Layer 6 of a small transformer language model trained on English Wikipedia (10 layers, counted from 0, width 128). Numbers have three digits each and are written without spaces.
A neuron's activation on a vector x is GELU(gate . x) times (in . x), where the dot is the dot product.

Input weights of the MLP neurons that the questions are about. A number n stands for (n - 500) times 0.001.
n0 gate: 272617435725626685563521395511507497546309575521676316548497627579389562616578553522436667522539414576379706341590663680608409646457521493447600685489518568434303572440137423540507479518592471525496445453645475390528407571453607294463648349359478539356654734589635294493381576510341409562304335334521543550817590465202652336409390555741462360347347434493518416638411454515418371536510
n6 gate: 708657353515584361277482493482362550449744582522529496389316529227699579713589537634444389477167297500686462570391500316549473537198444360416601522730642347572359328459637561500544519327588437507371475714508370537632444448273325481686500609601370519508384448496337420415590376453338311736504601603537418489391756239463386496257534412412600415637748504492482504625441541445582465507446
n27 gate: 401375229338459325627447392650512489440454546522485434391393387607445577683466601555641202515592489328617473466546408439469585489477405627391530447711606283286388423538496434538579687297530485756628467634662485583683606595153295481636444462554648390441572508489229459647573500434417434411630740601338565606707401419636455662523699262488537433659436535519788716721459575146337520469470
n50 gate: 558652294460518323628500624335537728539599435796675384455504543449356633479658575716572425588602618708576493759379641449445419731435525235454671464414605471310530500385550648460536326436393337609435636423562460694749399417460619405563607518493430387549355356471504613432300442587504386689603536614360670257496563581406723597485370671552545470421478519686439635389428600734334522504409
n56 gate: 331469446362552644482563489597387583507690387664448735488489414466712632630545608776681425431731276530568523309431584603519619545591413583251481560566440349441400692537440338564694402534377458424373417477611308526607553349527685470311247265538403405644583530466582485226420447572507446639507345370534704489352452284395399641277446682349511671485605558542637430492159302496432671538735
n183 gate: 471493421467398461714518461528213323391623568324349351544469507281666621574535489389546528612317294464464511518561441244363482293267457365627507600596332500649566582415650537522617382443620604730319428424413347440405439357594568374274560532576606174589611606454567416603586367500383758496378475652479579665450303403489305615555445621555497419226535522428451612533550596542393297626556
n200 gate: 420461547553473282537507428393425626353496427654281635453311627598524507524686503604570517461434297514594644414500470507532744594566601416569392189453570632490383473373379326584424451555428594462331202447496451517725410396786576511521606346353368371762437455573524690535255549771527450564411402462327601399500490530403479333631489632351520439535642425549630510560500331544410547595287
n261 gate: 263430645434468511644401440489689531461620597589805566530451507283204465465329472444374518398691555533414384364369566420515463195432643545578395525563622626577287614386790551265646450457564590561557372402569364557369532543456471289438617489554655248478442496529350591650609504569472409482739417621282500378460444479600529442749574496471465333439507570518312271738443447329486325598535
n0 in: 291375463481429758478440545606484300545273630538278522559570424462396238643504692520603511442454522423489319511496470704623585340718553672571297428284718462711547500500458434182568615609613359596428496512519447406485519443647496589496571416450293837284569625500561071602619431412474469632425439432477557473308426637473678622659645316637346311606383484573662279593390542407534697535415
n6 in: 816467677484634410696433685674628477583532376295575718731621468492477333551571417508528337625359358464544520353670142484512496596644696655137504504442592488492312404441536414661290588496626620609441554496589656421587332400419596298361587375456500520570440722440635723659476556281449435357304488496675468600484442391512095367243459409447504558743409314601741449329448480742508388448434
n27 in: 307327432341472379496463261459224547545687430463500468415444337678588556431586577560327271454550401363582266565400344533442479813289265690240339533713372368464576599365578492774451384398370739525390714741362377480484665574358261417766610434438576653581471684492308371529413475298219496559508459496324653467409616420459361535588454466517723670631332674583504860723463316295488555438620
n50 in: 533481425636580212434533434592649408647613649577445330305547426493644662276622452531709603778649693508493387352707482470474496470537370414504362556508481702467397568533481485485482437629540414463386342481700611198478634671443649669405262515500458664592825482574245464404635507697632299561620526629618545470414550601430696468485580703683342250622433439571650610527563496599381558256547
n56 in: 378298568532516566519500496695443440687480532465025588565561402246496473597539438382445653560718625540465552379484389620488613547864547550484738606577397694611613663469315448472602342359438393520570527341588327559384247386492468448318554432460512666647397496287614508284456373633367568573311306613465290255548580558461473386427403228553679675465398297679586496500339124588543304472661
n183 in: 574527457631544236409456315591443504504828563434715680508575434500600547613540328534422676489307543258474612650433317425634598699407334562438537474447567285425425330573599821452489608471544504426474468530511459562533463559492614410523613548489561563477452460231694298382262560575748481496486530544581463459470611651684544413410580466727650397489588546414391482733665489668555905630809
n200 in: 320364709287562478446744641409466521504455445293565407492539526408429514282383606416493376664400496511467373602656550761537556540607507566398482559432596600511594415372812530737358400391395563507569507727317515529590441434530338329346493437270496267663530613445482522401407515447438339342507378627474408529322311693727493559384409504745486299738401519099565330402683507586460519526453
n261 in: 500538235371456327524532677671386469520396623707306221614560602533297532403390537593652516512587665380381546280488293421450504750344582646516467263547599615281508532276406374719175541407144652483492634343546418260508434619433463400605354579757424574428710590574537492439285359504679613567484479480427558521376408628418370680496458969458635462406280445446472641672467610295758644326592

Each question shows a token from some text and the vector x that enters the MLP there. A number n stands for (n - 500) times 0.0087.

"ing": 588338590548645452555615486441251542425574494469460486444445473510520349487485550457580564387451572543411265473384411418511375504647472543530591633357330550580411434443531417608447569656486571439505621913605491470379269389547455399421351488536631749285695280532658363391399660380512466449540669495660464663424536470296506549555360458570497570442653455333485570514604434418521576516526
The most active neuron and its activation: n6, at about 0.024

"n": 650309227693508441398322407492336767487683497558493427587398358609405553517491387460570506542574563386441572556577595626526485549633498499576541343417495563502306541437517525557489527559692621433493577631483562543548497466410519523530355357411520130249564389547552469420664519321499669497360565565572503418224353427491427634591423387557492602493534485508564502474552599286475692526348
The neuron with the highest activation: n27

"an": 383427364641662638495560428458580716645666447643558522389399442686575470301357574448755486714494622371641628552651466657564417545713599446562491481522230536584611679570573431431449486503518602380634642722477670449354371373394475448549527470678482467396626521535778563451527461405495578542536590510699489639405498347500453570774368542421322498439567538304428497443398601385429572663326
Which two neurons fire most, strongest first? n183, n27

"of ": 382325567548537275190423420387519504364449547620471460513366520504458559458347572508704360476488533536502513731386660602436573619643649432703489460477482498472443371515595613522424563488539597386418776563565712610506320432541601459629542397398606387443555397362616475516489427451572597541491572620495470492271582465262373508580403546651396521364611576455530549492446511568288607475564
The most active neuron and its activation: n200, at about 1.5

"ed ": 446297502664569433224360593438650575301593586563406536359359394510498410476386593527444542451576620470432522440444611552448554541553515518588427515480396530545553576467487604522463561446596617424396690663454642648464406356525553498539526552502586499469603303420655447621389418448753539340439514434648489607532361500365378479628428518500533672485573540543488582461447496485289550581455
The most active neuron and its activation: n50, at about 0.2

"st": 605415430651577438445447516321371465426514554612454628391360532699557600502208478698580541488614508496495361555484464742504533568761477485572527470307407694349426493570620540458468542516538596456522617728381409669397377446401457351469561335528485188264601435416410465538474498526505528535526507654523530463257521547580434485633416518546487631449714500592589653358434602279403703654626
The most active neuron and its activation: n27, at about 1.1

"y": 447429557705529506567401424453458637323518485449363428438473267677689377389468426643701571489513687431489623534315551703401528758754576418670482593432517584504431579485498527457417455519562696463676466808497624531334405449482483385541419319447533454315554517444593498429432158495565600448546546562531460655447436579298500353703382623667374583596559523410474638424464574349355468590477
The neuron with the highest activation: n200

"they ": 393426492545571282195552503292418564564509487558560440416360447497476567446311510456546523513485456397420487456365382634654392527604457634419575468441293525627670598329483655499432467591463457336458655585607580500369391361473521512569368527666419326446510324519535455417525357488592530399464499674509300435516393450423556590710345523706363533574546519618620490469559440339423517589400
Which two neurons fire most, strongest first? n6, n50

"com": 485513436621532507450459466470396599505502822653335503393365605510506386431515513568598504615529687309380480322580609541496547542704403677334512529465171457572623551550564530689494488477492528358495510547529493565424265388266624461575411549673442234349641468555704534636367481327455678501509553451493462510375356443415536718657447486603599540418415544339547381495436378591509603640535
The neuron with the highest activation: n56

"ity": 485289506656632593459338400399524669513531502462405498429407507632383394521448584441637568422407450514409431520545471651541430612586369546398457554481359718569475526379638507472590497589501444408596603643547696474459343447477500483595620427299550648381568235277693367399566498401712668460481660507575461453548510535286491500605585563502479627423749575321535555462678389412342583666455
The neuron with the highest activation: n0

"ess ": 452385530740542451201396511384609621422587459515341405410469406488342539536526547509510580505562308571415487542336573444561534467570431553490527473527395424564539511410525551606435670475538543424476596521407541590394500329461485461541466604252490395356534276411569351480491436459824536564392485573553575627317427360393474413384538498694464583542425618487469482555524460481343558571470
The most active neuron and its activation: n261, at about 0.15

"ion ": 440351463716635433156371581411542593376532556508420491425348476594513447501429597552692555566525584527508475463362481695521580466686536650525471577429370577590669578578479480417576568519515486408516647627510615589442503244500489449530560427462644483480582275558537516566571554418582537360555449423503570652481419432478460490590385545440405613457580580517525512492624501375334586492436
Which two neurons fire most, strongest first? n261, n183

"ome ": 485444507661492466340261467475445600339518664545600489402370482387370471505361482625572573553491545698460585384449492513588412378764522456376487521532303461522719568329473431411481367479469416412503534647537524750389584396388396613567352398527560515401665646360483471653537311441697702427582414514675424529747622395322428504562351651473527647535542657523471482245622473307561493667541
Which two neurons fire most, strongest first? n56, n6

"'": 609341548550559612417259476270566524547500629503510347337404503619439499486437622510789654509527612618495528589372505518514406419469445666431457462575473483632709447435407600582413553503624490522495486462562519277480481397529515432660614453329652555418570230543498423430563581360547644518416542562558342671306354469418321360494520558615525752575663456633564588558575528446450621566439
Which two neurons fire most, strongest first? n200, n56

"us": 428435501604553724489444556442329707457367470436471559420367588554628525479544489557581529566419688557357308489400340484674428561746507525437539461499405696554520497405568665493508495385575564419572533669596725551377399514638558501460585563545479745407509353495707448586524418364541590626570596626634306675604481414438472634695455603468541579464718594429505496410602367460360570731355
The most active neuron and its activation: n50, at about 0.24

"s": 516202429628543510424287435454735538466621440448363465390447482462567420552467468508599526462374479324417233609486453498534431665544543440537480633463464670466521441292599640411490490543555514394599628783490649377419404493629503506487559415415587659443624308400507469549574415380578617423565601642618522545473429479331538451560376617474523693322587560520551602336613266427457620593386
Which three neurons fire most, strongest first? n261, n200, n6

"is": 440429351641556451472453569381607536450677456485242444346512410437542391484346482449768549533523458570548469524478354667445410645697434539576572585465617658484444616383509458489537476520574450349629685683462732556433388294488563495515485340313701521289539373498567492496653429430442595458497539422622441673453548617407519347503435625397321639351472623372396477494461486476309502641180
The most active neuron and its activation: n183, at about 0.3

"2": 431366415617538718376431506581290608555521475497405507430341327704709432498485485481588498578490555425338451599574505726385462676663454557542359444274367564418424605383566589518618535612409532506490464549382564601427354601417542484404502443562411196320461520336514272553572519358554637619361568537548404477359398628397459606457464333672439460437675421606706407439425641418437360498474
Which two neurons fire most, strongest first? n0, n56

"\n": 458256530594611397289534479395423644428441485502558397455204528552528375310582553503676504307384548375471394424449421677504497477722594508541593517498493522606536614442465531507434413577500422395432542629438521446526408424436562571525567760526606425305696391378597654407538558436504465264596531462645346390432435394487570632468332505576510616559578446615553495460594436504472667502338
The most active neuron and its activation: n200, at about 0.38

"ag": 536458539603503425504344536440497580494579559385534521422323385423627444509311656648548513486560561538445366654439529524470601675706508576551427496261347515561439495583654595460560598552567531480467600692706686609462424481664387497494439420426493702280561286517769577575536425351457502564605479474549484532387467439483480407712359655536556594458591310671602577448529653453308558710450
The neuron with the highest activation: n261

"e ": 592362439604665560210390518490413502470628481573469513519413498591552495552382586485608537450407632521478480504394411559463556655585468487565463600478380613446456486507611458502442528380625370445333589671557617664383485318604443433563491507452583655441561268354620536502445443512748524482569610374508522563540499552377369318496370576526549618470668312541536589526710477439401472592413
The neuron with the highest activation: n0

"gr": 680372628516567418535370570380359467539504517573612472468346432550664625389394454424692562455458521340403400294472410503327390577845613328387458480402370603358364619296624535544359471530515516384595434668382626525417612497352451452417504413519405615490511320349534501519648577482574657446521652460469376546262502458427576572494248426475465544375651312441528658427706455488595638667487
The neuron with the highest activation: n56

"ar": 486356404622519615562353594388525605349628532374341535405596449696521626440435481617622584597570631511420593574445521643359543776677510554566491557488393499566406689426477532444215611649677646313511478836455551570365306489537438501669436358628593552412521506455799485509477363477525447543473479669436412557377433466486651448664389604672411573633531631431550631540414526405255520526484
The most active neuron and its activation: n0, at about 0.42

"Ar": 754425575530565410459407494217415626435607427531587534537462523682551542520503353545588552636555612260487557512575536736407444561752420628468337474454326502542418513639421488474469635667596460316537558747435552550464350319326542549577315571590594296369641589460760393603556596440446614561439408631460486521326595517380399602562440289579423469509536574504482385579621674387414612465217
Which two neurons fire most, strongest first? n56, n261

"D ": 384404500768565349307298598426584558565498581524354354457457368756406563478521611540604594638428376569254385368357563565493657563498320467548442484547465568396313536429448582515492528400671321371521603466425727584346362320590512444584463420536402547379537379330489369478668617535699444609538570491507468486409461404571490533278400487637647501604625377604462547453622523548434492517508
Which three neurons fire most, strongest first? n50, n0, n27

"sion ": 566502451708676518282390544428365620500384573560492526434282412624498540408472625430605600524516482499315421445337439562518440487597451484560495504476351548467643534476540536458573604543490348355460546669458641541519417217578487356424553516530521530437553248385601406628469458555682525475634496534565389556572460287452420650625285526578514542637723471594488633466593497497379565510536
The neuron with the highest activation: n27

"ol": 561323461541719484577584513555474685504511668642646502425316572500710622351413421422556560565441538414545653511461474381406313556805543350716513587386435616444502664420515567612432627627532626310493244703505659497259421405375477534441525386618757435384669580513644573472571390454448564407687468462462284583540542483470530553595532389641597570653500613457541637629536451518602620722450
Which three neurons fire most, strongest first? n183, n6, n56

"e": 667315520707560551500364526445555646545684616545629559358515677411497383583399491546645500394468639528554578381536497427576373648653454636291525558472401702462591543434468482444575537374633426498654681597510723399383382543514649584629547505568687642407635432363718520516571284363599591479575631454658432653694464441253385398561451646594483519562744514449470449551735450296500567777414
The most active neuron and its activation: n27, at about 0.28

"ther": 546373394695416367457454354233299586411580590590432567514443415529525527605378570656526545563504529494503545544560520648468571671797423543537584383469464549471526604398635643517500473595538648391475602706569540671514353499618472392552507480514461182190537416277688500477550383599530644502503529558515385607374469552299456452654527483545297504347625543421602528375604495323374591661629
Which two neurons fire most, strongest first? n183, n200

"s ": 522327510687622412060381605335615445313492503684536520445429518536494631397345536496619460508542442486467546588342497493572497594569556538461486517526467507462495570293350561540483482477633453411487615510425529438400436422493338653552485532503540266383453504584595421414490398467572551469426513671516508494410411596424431488530503525602573640522558547459540559588508456487606645584284
The neuron with the highest activation: n200

"The ": 405404527640536461100533559329356492380439510611567507471362626503462596474437460594569494578545492471487607510444451609497523671654605602465599572471405482575736589612394555534475468502600612451433737578415505537481440370484422525577445497616622466374750451622516595515470580587588520467496435582569379690504372659434476615600338573486465598470613543593587422530629498467408628525515
The most active neuron and its activation: n6, at about 0.18

"F": 537410520690568591291546595478484747497533449523352396574399592546638507416419470577582594534678563271484410355451665645507507595581600452583404541365512530640399544696576456662444632496455581463449590743442493407423351330454477573358443443484577224248678521406546411577582472440457659560481529558461505599244512608312532678645581441601431565546494545586568584508540687488388598538479
The neuron with the highest activation: n6

"w": 607260390611512474428397590421313626517549571608348453483395413611610483464394507567447518508682529325346435560445534587564606626736588416584533438418498603556327581208637585572393550671651675380504587571462429632517464550363399361609483520600342224256567385325487529495455492311560518561314684634453517316361412554483591632649529526595642506448596524550547545323578469478537567655566
The neuron with the highest activation: n200